Layer 10 of a small transformer language model trained on English Wikipedia (22 layers, counted from 0, width 64).
A neuron's activation on a vector x is SiLU(gate . x) times (in . x), where the dot is the dot product.

Input weights of the MLP neurons that the questions are about. A number n stands for (n - 128) times 0.008.
n12 gate: 138, 189, 166, 133, 193, 100, 167, 146, 102, 154, 170, 116, 137, 132, 130, 151, 88, 165, 78, 83, 142, 128, 92, 158, 131, 160, 118, 143, 136, 136, 146, 150, 147, 157, 101, 108, 155, 82, 111, 118, 138, 140, 208, 141, 146, 103, 134, 140, 140, 116, 158, 92, 137, 172, 106, 98, 63, 99, 101, 129, 139, 126, 136, 154
n18 gate: 107, 98, 129, 150, 85, 129, 68, 133, 85, 156, 123, 153, 130, 132, 120, 176, 33, 119, 127, 87, 171, 121, 111, 81, 75, 125, 145, 152, 129, 90, 134, 106, 111, 151, 150, 92, 114, 156, 140, 148, 166, 133, 117, 104, 79, 92, 137, 90, 75, 121, 122, 131, 119, 75, 115, 170, 137, 129, 150, 186, 154, 132, 157, 82
n23 gate: 115, 190, 152, 108, 95, 168, 135, 122, 113, 151, 138, 149, 132, 151, 102, 135, 127, 101, 182, 162, 164, 125, 117, 51, 102, 129, 104, 79, 132, 177, 161, 201, 201, 144, 121, 150, 137, 166, 160, 168, 62, 126, 140, 120, 122, 137, 223, 112, 144, 142, 166, 149, 108, 64, 173, 94, 158, 129, 148, 146, 137, 117, 99, 188
n35 gate: 76, 207, 141, 171, 115, 136, 146, 125, 115, 142, 178, 89, 90, 138, 122, 102, 101, 165, 206, 111, 127, 78, 99, 82, 99, 130, 91, 104, 111, 109, 154, 163, 91, 119, 150, 144, 138, 113, 126, 123, 103, 85, 70, 102, 138, 153, 159, 162, 124, 114, 122, 69, 131, 187, 112, 156, 144, 138, 100, 143, 107, 91, 130, 131
n61 gate: 127, 100, 147, 136, 141, 132, 113, 82, 171, 201, 114, 113, 88, 143, 107, 87, 145, 116, 80, 149, 63, 194, 139, 81, 94, 120, 89, 112, 107, 138, 49, 109, 155, 134, 98, 164, 117, 86, 171, 127, 145, 139, 73, 140, 136, 162, 174, 136, 119, 163, 98, 120, 67, 91, 149, 142, 83, 97, 204, 138, 100, 123, 113, 187
n80 gate: 102, 153, 138, 154, 125, 134, 168, 193, 95, 176, 136, 121, 147, 138, 98, 83, 131, 152, 135, 147, 165, 129, 140, 142, 112, 173, 153, 127, 115, 151, 148, 135, 97, 110, 126, 126, 151, 91, 134, 149, 65, 110, 129, 163, 85, 136, 180, 125, 106, 187, 139, 138, 164, 112, 74, 118, 133, 162, 137, 131, 88, 112, 191, 145
n89 gate: 147, 155, 98, 143, 129, 96, 143, 113, 152, 120, 155, 137, 91, 106, 68, 141, 88, 175, 126, 157, 86, 88, 163, 188, 121, 165, 165, 131, 127, 130, 142, 152, 43, 110, 114, 170, 131, 79, 138, 127, 54, 190, 109, 151, 90, 144, 156, 46, 104, 137, 111, 81, 108, 233, 79, 152, 97, 114, 103, 113, 156, 152, 207, 122
n148 gate: 161, 152, 161, 152, 115, 156, 152, 164, 111, 159, 158, 139, 106, 123, 116, 104, 159, 149, 147, 118, 73, 94, 139, 129, 167, 125, 45, 123, 144, 100, 114, 133, 150, 84, 132, 129, 60, 117, 122, 144, 94, 116, 160, 112, 184, 126, 88, 128, 71, 88, 138, 86, 144, 157, 173, 112, 186, 97, 121, 63, 186, 150, 122, 110
n149 gate: 129, 136, 119, 210, 182, 157, 137, 166, 148, 99, 97, 108, 119, 140, 144, 100, 66, 151, 83, 116, 176, 99, 149, 189, 158, 110, 105, 129, 242, 144, 126, 116, 141, 83, 117, 108, 148, 110, 123, 163, 123, 125, 114, 143, 120, 139, 115, 56, 97, 176, 109, 140, 52, 156, 118, 113, 130, 127, 156, 84, 88, 167, 99, 102
n158 gate: 109, 89, 126, 75, 152, 99, 108, 148, 159, 168, 116, 140, 134, 105, 140, 123, 175, 122, 104, 123, 98, 153, 70, 151, 141, 105, 134, 92, 86, 134, 153, 143, 133, 145, 149, 155, 160, 136, 110, 127, 173, 125, 137, 170, 160, 144, 131, 133, 131, 141, 140, 167, 135, 129, 126, 169, 112, 123, 97, 115, 115, 96, 129, 117
n181 gate: 141, 149, 88, 66, 105, 89, 82, 148, 92, 119, 116, 153, 153, 131, 144, 196, 91, 101, 170, 144, 148, 88, 92, 209, 151, 128, 87, 130, 76, 128, 201, 110, 112, 170, 35, 88, 105, 129, 79, 137, 60, 141, 78, 98, 134, 162, 142, 115, 119, 93, 108, 152, 125, 138, 99, 140, 82, 98, 75, 139, 122, 121, 196, 187
n213 gate: 137, 168, 107, 162, 131, 157, 98, 99, 63, 144, 135, 125, 142, 120, 86, 176, 139, 79, 68, 138, 68, 119, 85, 158, 136, 69, 87, 118, 141, 101, 61, 142, 156, 142, 106, 122, 140, 175, 142, 163, 124, 96, 175, 126, 92, 187, 120, 137, 82, 170, 128, 207, 126, 104, 69, 107, 90, 132, 75, 169, 87, 149, 164, 191
n227 gate: 157, 141, 86, 92, 165, 159, 172, 111, 136, 99, 180, 171, 83, 104, 154, 159, 110, 157, 93, 148, 62, 122, 95, 142, 119, 126, 129, 122, 111, 114, 161, 171, 100, 156, 40, 133, 118, 94, 133, 190, 22, 122, 127, 129, 135, 117, 100, 130, 102, 97, 124, 138, 137, 152, 169, 121, 133, 128, 108, 104, 124, 86, 168, 170
n249 gate: 93, 114, 153, 110, 135, 97, 206, 164, 99, 123, 146, 158, 178, 73, 139, 146, 89, 171, 194, 85, 108, 177, 143, 140, 121, 104, 168, 87, 151, 136, 111, 103, 131, 118, 133, 117, 112, 137, 109, 80, 112, 110, 174, 126, 136, 65, 128, 101, 108, 176, 152, 105, 146, 126, 161, 125, 116, 70, 162, 92, 112, 150, 172, 118
n275 gate: 188, 130, 151, 42, 133, 80, 174, 163, 127, 131, 54, 189, 144, 140, 120, 84, 110, 122, 72, 118, 143, 102, 126, 139, 109, 186, 100, 164, 215, 120, 120, 121, 69, 139, 91, 124, 97, 182, 106, 139, 85, 106, 133, 169, 180, 111, 85, 111, 111, 87, 134, 160, 142, 164, 61, 136, 123, 126, 127, 158, 104, 115, 83, 97
n297 gate: 128, 162, 196, 119, 175, 165, 159, 114, 106, 134, 100, 138, 136, 174, 142, 111, 124, 146, 121, 152, 183, 114, 100, 101, 185, 94, 101, 114, 129, 155, 121, 104, 124, 153, 103, 155, 188, 100, 128, 132, 122, 141, 127, 113, 139, 112, 130, 89, 115, 126, 156, 151, 197, 159, 108, 123, 64, 119, 168, 64, 117, 155, 90, 133
n322 gate: 154, 140, 140, 105, 129, 132, 119, 138, 195, 41, 79, 169, 96, 120, 119, 110, 106, 122, 129, 135, 122, 135, 141, 122, 108, 171, 122, 130, 125, 143, 171, 110, 143, 96, 163, 124, 127, 149, 126, 158, 104, 169, 196, 136, 156, 117, 107, 159, 142, 133, 159, 101, 159, 182, 156, 150, 134, 127, 190, 118, 167, 167, 96, 73
n344 gate: 165, 120, 7, 136, 156, 86, 159, 115, 139, 130, 127, 108, 143, 87, 135, 123, 121, 140, 136, 160, 124, 116, 101, 126, 129, 176, 86, 96, 46, 124, 204, 112, 152, 47, 179, 58, 130, 94, 93, 125, 86, 114, 138, 155, 166, 118, 116, 144, 105, 100, 135, 182, 116, 137, 135, 111, 135, 99, 81, 120, 165, 65, 166, 165
n346 gate: 119, 144, 101, 55, 155, 80, 165, 127, 139, 164, 125, 205, 124, 86, 116, 96, 42, 101, 125, 114, 145, 144, 106, 120, 159, 125, 178, 104, 138, 147, 94, 98, 135, 129, 141, 159, 158, 136, 159, 103, 118, 135, 75, 120, 166, 119, 126, 123, 180, 127, 36, 110, 166, 107, 136, 148, 166, 111, 111, 138, 109, 148, 123, 144
n12 in: 100, 147, 164, 90, 136, 82, 152, 105, 107, 106, 185, 108, 132, 158, 137, 124, 105, 101, 112, 113, 124, 92, 116, 144, 114, 157, 140, 108, 131, 121, 152, 152, 137, 127, 99, 101, 141, 152, 157, 92, 130, 160, 183, 167, 151, 133, 109, 91, 153, 126, 146, 79, 145, 149, 100, 161, 136, 108, 162, 171, 117, 130, 151, 125
n18 in: 103, 132, 84, 146, 93, 140, 94, 91, 57, 195, 138, 171, 142, 170, 95, 151, 130, 123, 96, 87, 140, 119, 115, 119, 101, 136, 113, 165, 133, 95, 77, 150, 101, 98, 176, 106, 110, 153, 91, 131, 168, 146, 111, 117, 125, 66, 126, 108, 114, 104, 86, 155, 139, 100, 138, 148, 108, 109, 133, 145, 118, 135, 93, 88
n23 in: 110, 61, 162, 106, 119, 130, 131, 100, 126, 139, 163, 103, 108, 152, 115, 123, 134, 168, 142, 152, 150, 129, 141, 134, 148, 123, 67, 81, 107, 181, 191, 115, 159, 164, 115, 79, 83, 173, 211, 129, 81, 132, 136, 134, 97, 122, 121, 61, 96, 148, 100, 197, 73, 131, 81, 168, 188, 106, 105, 112, 137, 183, 122, 84
n35 in: 157, 220, 144, 127, 65, 131, 175, 146, 100, 133, 101, 128, 114, 111, 213, 140, 130, 142, 102, 104, 116, 190, 180, 194, 143, 150, 122, 168, 83, 129, 149, 120, 153, 107, 109, 104, 91, 82, 91, 148, 142, 144, 144, 154, 161, 100, 122, 161, 101, 128, 135, 170, 132, 135, 116, 79, 148, 98, 139, 89, 132, 176, 104, 99
n61 in: 154, 128, 141, 102, 161, 147, 180, 116, 168, 187, 124, 130, 103, 143, 105, 78, 159, 139, 151, 127, 116, 162, 157, 139, 140, 111, 107, 131, 137, 159, 42, 108, 114, 160, 111, 122, 126, 117, 86, 148, 50, 120, 139, 134, 91, 77, 154, 92, 141, 171, 107, 132, 118, 135, 148, 125, 100, 106, 174, 147, 109, 107, 91, 94
n80 in: 143, 151, 173, 82, 151, 107, 181, 100, 145, 141, 80, 169, 158, 146, 162, 121, 93, 125, 118, 115, 162, 124, 151, 143, 90, 152, 126, 130, 135, 163, 140, 130, 173, 136, 147, 157, 74, 155, 131, 165, 159, 123, 112, 139, 91, 174, 88, 126, 99, 134, 124, 111, 127, 123, 89, 157, 165, 81, 145, 137, 117, 124, 146, 130
n89 in: 120, 142, 107, 96, 121, 110, 144, 145, 119, 62, 175, 111, 98, 33, 109, 137, 111, 93, 162, 152, 78, 162, 124, 191, 115, 144, 164, 124, 135, 108, 115, 190, 88, 106, 122, 86, 143, 97, 140, 183, 90, 134, 131, 170, 133, 115, 156, 144, 149, 148, 168, 117, 120, 171, 136, 119, 186, 128, 121, 105, 137, 176, 141, 156
n148 in: 167, 155, 105, 112, 124, 118, 134, 167, 128, 72, 142, 139, 127, 124, 123, 104, 176, 197, 122, 92, 146, 150, 54, 169, 143, 124, 158, 59, 103, 146, 162, 140, 124, 120, 147, 127, 124, 103, 108, 127, 160, 111, 124, 80, 116, 79, 103, 106, 100, 149, 154, 69, 124, 181, 138, 120, 142, 142, 180, 78, 114, 175, 139, 129
n149 in: 84, 115, 105, 131, 123, 128, 138, 116, 133, 105, 145, 132, 108, 94, 113, 138, 126, 142, 135, 82, 140, 109, 150, 145, 135, 67, 125, 170, 73, 51, 128, 147, 121, 167, 107, 195, 171, 122, 126, 125, 95, 159, 161, 152, 120, 157, 149, 94, 178, 117, 72, 177, 153, 156, 52, 77, 108, 165, 107, 149, 146, 86, 131, 71
n158 in: 124, 95, 83, 82, 116, 104, 107, 143, 140, 177, 131, 137, 132, 145, 133, 76, 152, 118, 117, 105, 96, 147, 91, 134, 144, 99, 155, 98, 99, 132, 149, 119, 123, 133, 99, 96, 136, 112, 106, 146, 162, 141, 161, 162, 128, 123, 123, 112, 124, 116, 116, 144, 98, 93, 130, 146, 63, 139, 87, 152, 91, 138, 133, 106
n181 in: 142, 140, 113, 107, 132, 109, 131, 141, 188, 97, 125, 119, 167, 166, 108, 81, 88, 118, 121, 122, 155, 125, 151, 170, 119, 134, 121, 167, 144, 119, 141, 166, 82, 180, 66, 115, 114, 69, 64, 142, 157, 107, 140, 58, 167, 119, 107, 120, 120, 57, 123, 187, 132, 111, 125, 142, 68, 91, 102, 110, 140, 127, 131, 199
n213 in: 122, 177, 96, 135, 112, 95, 119, 108, 103, 112, 147, 135, 131, 126, 154, 216, 101, 78, 90, 169, 100, 118, 118, 100, 135, 70, 86, 154, 139, 83, 132, 158, 130, 165, 116, 151, 125, 112, 145, 120, 101, 128, 150, 155, 164, 69, 140, 119, 118, 126, 105, 162, 137, 91, 143, 110, 83, 124, 99, 198, 112, 95, 156, 124
n227 in: 164, 163, 153, 132, 155, 146, 186, 61, 176, 169, 159, 142, 101, 144, 114, 190, 110, 134, 73, 119, 139, 103, 115, 139, 173, 102, 149, 105, 144, 130, 158, 84, 101, 156, 89, 170, 100, 137, 153, 166, 44, 148, 134, 142, 109, 178, 126, 132, 116, 151, 117, 166, 106, 124, 163, 132, 131, 143, 85, 95, 112, 139, 141, 86
n249 in: 111, 148, 103, 82, 158, 56, 162, 126, 135, 113, 140, 119, 152, 140, 142, 149, 87, 141, 129, 85, 116, 201, 124, 129, 100, 119, 150, 66, 132, 159, 104, 107, 106, 172, 150, 170, 126, 137, 116, 90, 144, 86, 167, 121, 164, 107, 146, 134, 193, 90, 124, 79, 168, 131, 177, 127, 176, 80, 136, 144, 104, 89, 159, 149
n275 in: 151, 160, 64, 138, 120, 137, 165, 145, 116, 81, 91, 42, 144, 159, 82, 143, 131, 181, 113, 128, 87, 126, 131, 130, 90, 142, 78, 127, 136, 63, 157, 156, 108, 146, 146, 124, 106, 80, 83, 84, 146, 133, 145, 118, 102, 132, 38, 121, 130, 123, 163, 118, 144, 134, 112, 122, 120, 84, 160, 160, 163, 141, 147, 137
n297 in: 74, 131, 142, 134, 127, 136, 144, 133, 111, 138, 117, 110, 103, 84, 162, 147, 88, 140, 149, 112, 116, 148, 193, 131, 138, 112, 70, 125, 168, 152, 81, 188, 107, 150, 185, 104, 169, 103, 137, 172, 69, 148, 90, 133, 165, 99, 175, 127, 134, 170, 125, 136, 97, 101, 152, 98, 154, 119, 194, 165, 121, 84, 129, 106
n322 in: 188, 49, 120, 127, 155, 120, 142, 156, 142, 111, 96, 121, 111, 118, 92, 146, 119, 95, 98, 142, 168, 164, 170, 120, 130, 111, 121, 152, 141, 146, 118, 111, 134, 118, 130, 103, 98, 114, 155, 100, 103, 116, 157, 115, 122, 108, 101, 96, 106, 157, 111, 144, 157, 110, 132, 57, 120, 109, 172, 157, 171, 94, 89, 60
n344 in: 143, 137, 148, 145, 158, 126, 71, 93, 86, 146, 102, 101, 111, 153, 98, 92, 119, 118, 113, 186, 145, 88, 136, 114, 119, 93, 54, 150, 87, 128, 135, 123, 97, 117, 124, 167, 137, 172, 123, 122, 132, 105, 151, 173, 103, 123, 155, 114, 147, 200, 115, 144, 99, 121, 89, 96, 144, 147, 104, 159, 56, 146, 141, 151
n346 in: 107, 110, 106, 46, 127, 107, 108, 160, 136, 111, 147, 143, 171, 160, 155, 93, 117, 142, 132, 112, 177, 116, 115, 132, 119, 169, 165, 129, 105, 183, 126, 104, 106, 146, 87, 122, 137, 152, 167, 92, 109, 133, 74, 70, 167, 151, 174, 144, 172, 137, 147, 109, 162, 80, 133, 146, 157, 78, 153, 131, 137, 134, 181, 152

Each question shows a token from some text and the vector x that enters the MLP there. A number n stands for (n - 128) times 0.01.

"fin": 146, 126, 173, 156, 129, 112, 123, 117, 138, 74, 165, 79, 93, 142, 187, 125, 184, 107, 100, 113, 137, 139, 131, 123, 145, 128, 139, 151, 127, 163, 123, 133, 96, 97, 121, 110, 128, 151, 115, 170, 168, 74, 124, 157, 101, 140, 99, 78, 136, 108, 131, 136, 145, 142, 172, 118, 130, 143, 101, 127, 108, 104, 63, 138
Which neuron fires most, and how strongly? n346, at about 0.26

"o ": 190, 158, 132, 148, 133, 176, 69, 116, 134, 99, 119, 121, 106, 101, 128, 97, 160, 131, 126, 154, 106, 115, 171, 145, 68, 136, 150, 124, 93, 157, 135, 128, 85, 152, 135, 40, 119, 125, 105, 89, 101, 145, 110, 134, 105, 131, 105, 100, 99, 120, 133, 103, 141, 105, 145, 116, 122, 102, 96, 124, 137, 123, 70, 148
Which of these neurons fires most? n249

"| ": 179, 146, 157, 145, 108, 134, 94, 128, 133, 115, 134, 134, 128, 132, 171, 126, 146, 160, 143, 140, 101, 118, 87, 142, 144, 128, 143, 123, 115, 130, 118, 149, 125, 152, 151, 135, 72, 128, 143, 105, 62, 89, 138, 147, 105, 135, 79, 119, 160, 107, 141, 105, 133, 93, 126, 131, 106, 89, 109, 111, 116, 116, 120, 143
Which of these neurons fires most? n227

"y ": 167, 147, 127, 144, 143, 126, 99, 121, 156, 94, 120, 129, 103, 99, 122, 127, 164, 134, 123, 177, 153, 116, 161, 106, 61, 137, 111, 104, 102, 135, 119, 143, 93, 138, 145, 46, 108, 120, 159, 132, 92, 146, 99, 94, 125, 90, 89, 107, 104, 131, 116, 101, 165, 112, 181, 129, 112, 119, 84, 127, 141, 139, 82, 128
Which of these neurons fires most? n322

"Hol": 115, 110, 168, 117, 85, 139, 156, 127, 155, 115, 134, 129, 144, 100, 182, 98, 126, 90, 109, 154, 147, 133, 163, 124, 120, 174, 167, 133, 79, 146, 136, 114, 115, 121, 173, 109, 114, 128, 104, 161, 161, 127, 93, 156, 88, 130, 153, 95, 167, 100, 135, 132, 138, 101, 183, 120, 101, 105, 88, 165, 96, 141, 103, 141
The two highest activations, in order: n148, n149

"201": 176, 153, 128, 187, 139, 105, 149, 126, 99, 88, 136, 122, 84, 175, 179, 131, 173, 152, 135, 119, 146, 127, 184, 134, 155, 158, 129, 142, 100, 140, 143, 148, 138, 145, 177, 104, 113, 139, 187, 176, 146, 95, 111, 135, 123, 115, 93, 68, 135, 111, 151, 139, 167, 111, 132, 103, 92, 114, 129, 169, 112, 115, 104, 156
Which of these neurons fires most? n346

"in ": 133, 134, 159, 105, 130, 90, 101, 128, 155, 89, 142, 121, 113, 150, 142, 125, 123, 131, 74, 173, 107, 125, 148, 85, 111, 112, 125, 132, 107, 155, 107, 129, 136, 140, 104, 115, 155, 120, 165, 158, 89, 101, 145, 167, 118, 134, 78, 138, 111, 137, 171, 72, 189, 88, 115, 113, 161, 125, 109, 136, 127, 113, 73, 131
The two highest activations, in order: n322, n18

"for ": 119, 144, 158, 100, 149, 165, 120, 136, 172, 115, 160, 117, 123, 150, 122, 129, 130, 135, 100, 145, 140, 97, 143, 83, 147, 103, 173, 145, 62, 129, 161, 135, 149, 154, 113, 155, 186, 104, 148, 126, 91, 122, 107, 124, 151, 97, 109, 144, 97, 134, 163, 103, 171, 105, 99, 112, 137, 53, 109, 121, 131, 84, 111, 131
Which of these neurons fires most? n227

"He ": 127, 143, 136, 121, 129, 132, 112, 130, 106, 92, 145, 155, 133, 164, 181, 133, 137, 158, 181, 119, 126, 147, 147, 107, 114, 130, 191, 127, 118, 140, 122, 137, 99, 150, 95, 30, 113, 160, 130, 94, 113, 84, 139, 125, 98, 142, 122, 111, 104, 143, 127, 145, 209, 121, 109, 125, 112, 67, 105, 152, 91, 96, 96, 135
The two highest activations, in order: n249, n181

"m": 168, 121, 148, 119, 152, 95, 159, 130, 116, 107, 140, 132, 149, 138, 152, 151, 183, 140, 141, 97, 138, 120, 118, 105, 119, 131, 132, 120, 126, 148, 151, 127, 59, 123, 149, 101, 99, 128, 186, 174, 161, 134, 92, 147, 116, 100, 119, 161, 158, 165, 129, 106, 139, 94, 171, 117, 122, 152, 92, 156, 143, 122, 13, 136
Which of these neurons fires most? n149

"ia ": 173, 169, 122, 180, 142, 169, 81, 116, 131, 73, 111, 131, 101, 135, 119, 111, 167, 130, 119, 154, 143, 115, 170, 117, 85, 135, 144, 120, 128, 133, 137, 117, 79, 147, 114, 21, 129, 131, 124, 101, 95, 140, 112, 110, 121, 128, 84, 106, 126, 114, 131, 115, 131, 108, 131, 129, 126, 107, 94, 142, 157, 108, 102, 145
The two highest activations, in order: n249, n181

"–": 114, 132, 148, 115, 113, 140, 103, 120, 114, 105, 116, 144, 101, 149, 144, 133, 150, 113, 93, 133, 100, 99, 129, 129, 107, 131, 166, 77, 112, 185, 84, 170, 116, 100, 162, 115, 55, 119, 203, 148, 129, 124, 146, 170, 132, 164, 141, 115, 131, 130, 142, 107, 161, 118, 76, 128, 86, 114, 154, 101, 124, 95, 35, 159
Which of these neurons fires most? n181

"been ": 182, 104, 145, 167, 105, 121, 115, 131, 102, 86, 151, 128, 162, 119, 137, 161, 137, 132, 145, 134, 116, 139, 150, 111, 132, 123, 220, 164, 101, 111, 103, 121, 121, 120, 133, 130, 144, 129, 120, 102, 89, 82, 118, 147, 148, 91, 144, 131, 82, 148, 92, 100, 149, 101, 83, 158, 105, 59, 87, 144, 160, 105, 105, 139
The two highest activations, in order: n23, n18

"ed": 141, 135, 172, 144, 123, 96, 124, 129, 122, 143, 144, 111, 168, 157, 175, 130, 164, 166, 93, 148, 120, 148, 148, 129, 145, 102, 116, 125, 84, 129, 147, 129, 60, 118, 131, 143, 106, 98, 177, 172, 176, 131, 111, 132, 118, 119, 131, 77, 147, 143, 128, 102, 159, 112, 162, 108, 109, 104, 103, 167, 132, 126, 86, 127
Which of these neurons fires most? n158

"no ": 95, 125, 168, 144, 132, 163, 121, 127, 116, 80, 175, 140, 104, 141, 133, 169, 128, 101, 89, 171, 148, 151, 129, 113, 115, 146, 174, 152, 132, 140, 76, 144, 117, 102, 137, 116, 153, 120, 107, 91, 81, 94, 100, 107, 79, 140, 132, 174, 65, 117, 142, 110, 153, 141, 133, 123, 102, 119, 110, 149, 85, 158, 106, 155
Which three neurons fire most, strongest first? n158, n213, n275

"S": 100, 140, 178, 143, 111, 136, 124, 142, 139, 120, 113, 117, 114, 115, 125, 135, 149, 112, 95, 102, 107, 103, 140, 140, 156, 119, 183, 121, 102, 106, 100, 127, 106, 105, 198, 82, 112, 138, 145, 116, 157, 121, 127, 142, 116, 118, 132, 132, 148, 135, 158, 130, 121, 115, 135, 91, 145, 115, 57, 113, 130, 119, 88, 163
Which neuron fires most, and how strongly? n181, at about 0.14

"ie ": 170, 154, 135, 157, 119, 163, 67, 114, 147, 67, 124, 112, 84, 111, 130, 116, 179, 115, 135, 166, 146, 107, 154, 129, 58, 118, 121, 114, 117, 143, 107, 133, 101, 154, 145, 79, 154, 133, 122, 114, 109, 128, 94, 109, 107, 116, 88, 93, 106, 121, 114, 113, 160, 129, 152, 122, 117, 87, 87, 103, 140, 139, 74, 149
Which of these neurons fires most? n249

"O": 105, 121, 155, 128, 109, 91, 145, 95, 152, 89, 130, 135, 110, 103, 129, 131, 144, 98, 88, 163, 105, 108, 157, 139, 170, 178, 157, 113, 106, 144, 108, 118, 111, 122, 163, 90, 129, 140, 107, 111, 154, 134, 110, 121, 111, 145, 118, 123, 167, 132, 116, 137, 162, 83, 175, 116, 117, 111, 67, 141, 134, 157, 84, 151
Which three neurons fire most, strongest first? n149, n148, n346

"N": 111, 131, 152, 137, 109, 133, 137, 96, 136, 112, 135, 138, 107, 123, 138, 156, 132, 108, 102, 127, 136, 133, 121, 155, 133, 137, 133, 137, 134, 149, 144, 97, 93, 113, 182, 108, 85, 146, 133, 120, 145, 120, 122, 160, 136, 155, 93, 148, 171, 163, 174, 128, 151, 95, 153, 110, 142, 120, 46, 139, 121, 129, 99, 172
Which three neurons fire most, strongest first? n61, n149, n297

"ain ": 208, 147, 166, 161, 156, 112, 67, 122, 112, 114, 112, 122, 131, 133, 154, 128, 152, 126, 130, 154, 129, 137, 158, 162, 96, 139, 118, 127, 71, 180, 161, 102, 107, 140, 153, 93, 120, 108, 131, 109, 89, 126, 136, 140, 78, 129, 133, 114, 89, 147, 149, 105, 142, 105, 140, 156, 118, 136, 101, 141, 141, 131, 81, 131
The two highest activations, in order: n344, n322

"ord": 133, 139, 148, 123, 113, 140, 119, 137, 170, 94, 135, 136, 173, 152, 125, 137, 195, 129, 148, 179, 113, 135, 166, 142, 134, 172, 145, 132, 125, 151, 139, 120, 60, 112, 152, 103, 114, 114, 177, 130, 174, 132, 108, 126, 129, 138, 116, 94, 170, 153, 132, 139, 147, 105, 135, 108, 133, 129, 97, 119, 139, 136, 79, 127
Which of these neurons fires most? n213

"Tour": 185, 110, 149, 135, 115, 119, 125, 92, 160, 120, 96, 92, 102, 127, 154, 154, 181, 103, 105, 139, 155, 148, 149, 115, 159, 128, 154, 156, 123, 153, 118, 129, 105, 105, 148, 115, 99, 135, 128, 149, 178, 102, 91, 154, 92, 104, 114, 104, 156, 121, 141, 129, 138, 96, 150, 164, 109, 141, 99, 128, 96, 126, 112, 157
Which of these neurons fires most? n12

". ": 176, 151, 127, 140, 105, 140, 84, 126, 143, 124, 162, 114, 154, 141, 137, 159, 145, 143, 98, 161, 152, 116, 88, 120, 130, 127, 207, 144, 152, 118, 142, 124, 106, 121, 167, 113, 84, 90, 95, 160, 74, 115, 126, 186, 116, 94, 128, 124, 86, 138, 118, 149, 184, 111, 139, 133, 114, 115, 126, 164, 118, 111, 118, 151
Which neuron fires most, and how strongly? n227, at about 0.38

"on ": 140, 132, 137, 132, 133, 130, 64, 127, 148, 106, 80, 136, 128, 115, 119, 105, 135, 152, 117, 163, 137, 118, 162, 157, 68, 118, 135, 109, 93, 150, 154, 117, 86, 127, 150, 47, 101, 88, 161, 98, 103, 144, 94, 140, 87, 136, 98, 105, 81, 127, 131, 115, 156, 118, 149, 125, 133, 106, 91, 137, 147, 113, 73, 147
Which of these neurons fires most? n322

"sm": 144, 87, 159, 114, 177, 148, 152, 143, 152, 104, 159, 141, 149, 199, 105, 115, 167, 96, 117, 144, 113, 155, 111, 149, 86, 121, 139, 128, 121, 145, 131, 121, 58, 104, 136, 113, 106, 145, 150, 131, 163, 125, 117, 121, 88, 148, 88, 120, 164, 102, 145, 111, 127, 116, 123, 109, 120, 118, 88, 135, 159, 147, 55, 131
Which of these neurons fires most? n35

"x ": 203, 181, 169, 139, 132, 102, 94, 111, 117, 124, 114, 127, 139, 97, 164, 141, 177, 141, 147, 181, 128, 116, 143, 139, 98, 99, 147, 105, 121, 158, 158, 122, 95, 165, 153, 101, 122, 152, 122, 141, 93, 99, 102, 122, 102, 91, 143, 95, 86, 96, 161, 109, 147, 140, 127, 126, 96, 143, 86, 107, 151, 107, 117, 151
Which of these neurons fires most? n149

"G": 112, 124, 150, 122, 119, 112, 127, 126, 126, 79, 154, 137, 124, 122, 100, 104, 146, 122, 128, 121, 130, 137, 133, 155, 160, 113, 182, 129, 92, 102, 103, 118, 105, 106, 192, 83, 84, 137, 143, 101, 157, 122, 94, 142, 102, 130, 138, 141, 160, 143, 152, 112, 145, 97, 158, 100, 120, 109, 51, 116, 129, 149, 79, 155
Which of these neurons fires most? n297

"6": 104, 125, 162, 197, 125, 152, 127, 115, 105, 90, 151, 124, 135, 96, 152, 154, 154, 129, 120, 158, 156, 88, 156, 194, 154, 142, 174, 81, 126, 111, 127, 152, 105, 132, 148, 146, 143, 141, 156, 116, 148, 107, 126, 149, 155, 99, 78, 139, 155, 132, 134, 147, 170, 105, 148, 136, 108, 114, 87, 149, 111, 127, 69, 158
Which neuron fires most, and how strongly? n61, at about 0.26

"and ": 106, 127, 146, 171, 53, 155, 99, 100, 137, 120, 169, 153, 151, 171, 146, 137, 118, 144, 135, 84, 129, 132, 120, 133, 110, 134, 194, 142, 100, 107, 109, 149, 110, 95, 124, 110, 145, 160, 110, 149, 88, 91, 112, 139, 106, 121, 93, 94, 52, 163, 134, 154, 177, 113, 95, 135, 150, 116, 109, 207, 121, 137, 112, 125
Which neuron fires most, and how strongly? n18, at about 2

"to ": 149, 142, 125, 134, 146, 142, 83, 125, 129, 135, 196, 143, 137, 112, 92, 136, 150, 160, 74, 174, 141, 133, 131, 123, 114, 133, 202, 112, 52, 160, 136, 152, 124, 124, 99, 134, 164, 138, 164, 149, 98, 131, 124, 111, 147, 111, 122, 115, 122, 102, 181, 86, 143, 113, 88, 111, 140, 88, 98, 140, 172, 110, 79, 167
Which three neurons fire most, strongest first? n89, n12, n275

"that ": 133, 147, 167, 157, 113, 168, 98, 126, 149, 121, 206, 156, 136, 136, 139, 127, 128, 148, 113, 154, 159, 152, 111, 115, 102, 121, 200, 105, 154, 104, 79, 145, 137, 167, 159, 115, 162, 171, 118, 148, 95, 121, 86, 123, 107, 117, 104, 80, 89, 135, 145, 104, 151, 122, 124, 136, 121, 101, 102, 204, 141, 153, 142, 161
The two highest activations, in order: n18, n213

"B": 167, 122, 161, 144, 126, 97, 153, 96, 142, 102, 147, 143, 119, 157, 120, 133, 148, 112, 110, 140, 134, 132, 143, 155, 152, 141, 154, 133, 120, 139, 115, 128, 100, 120, 166, 102, 89, 144, 137, 124, 152, 139, 61, 126, 115, 110, 169, 122, 148, 160, 149, 99, 115, 107, 146, 114, 121, 112, 40, 134, 147, 119, 93, 146
Which neuron fires most, and how strongly? n149, at about 0.11

"o": 135, 140, 169, 136, 140, 145, 137, 121, 131, 116, 148, 116, 144, 144, 108, 125, 157, 114, 80, 135, 104, 104, 144, 163, 82, 133, 154, 139, 113, 163, 161, 140, 34, 123, 156, 127, 89, 145, 119, 158, 160, 101, 133, 140, 108, 148, 128, 116, 147, 125, 182, 91, 98, 117, 155, 132, 132, 130, 90, 129, 118, 145, 110, 131
Which of these neurons fires most? n89

"El": 109, 117, 152, 134, 93, 145, 160, 121, 149, 74, 127, 110, 148, 92, 128, 96, 142, 130, 110, 152, 138, 141, 170, 106, 144, 149, 179, 111, 118, 133, 129, 110, 92, 117, 132, 84, 97, 142, 108, 100, 161, 131, 116, 165, 130, 133, 120, 110, 187, 131, 123, 128, 163, 94, 153, 98, 92, 127, 66, 145, 128, 121, 75, 154
Which of these neurons fires most? n148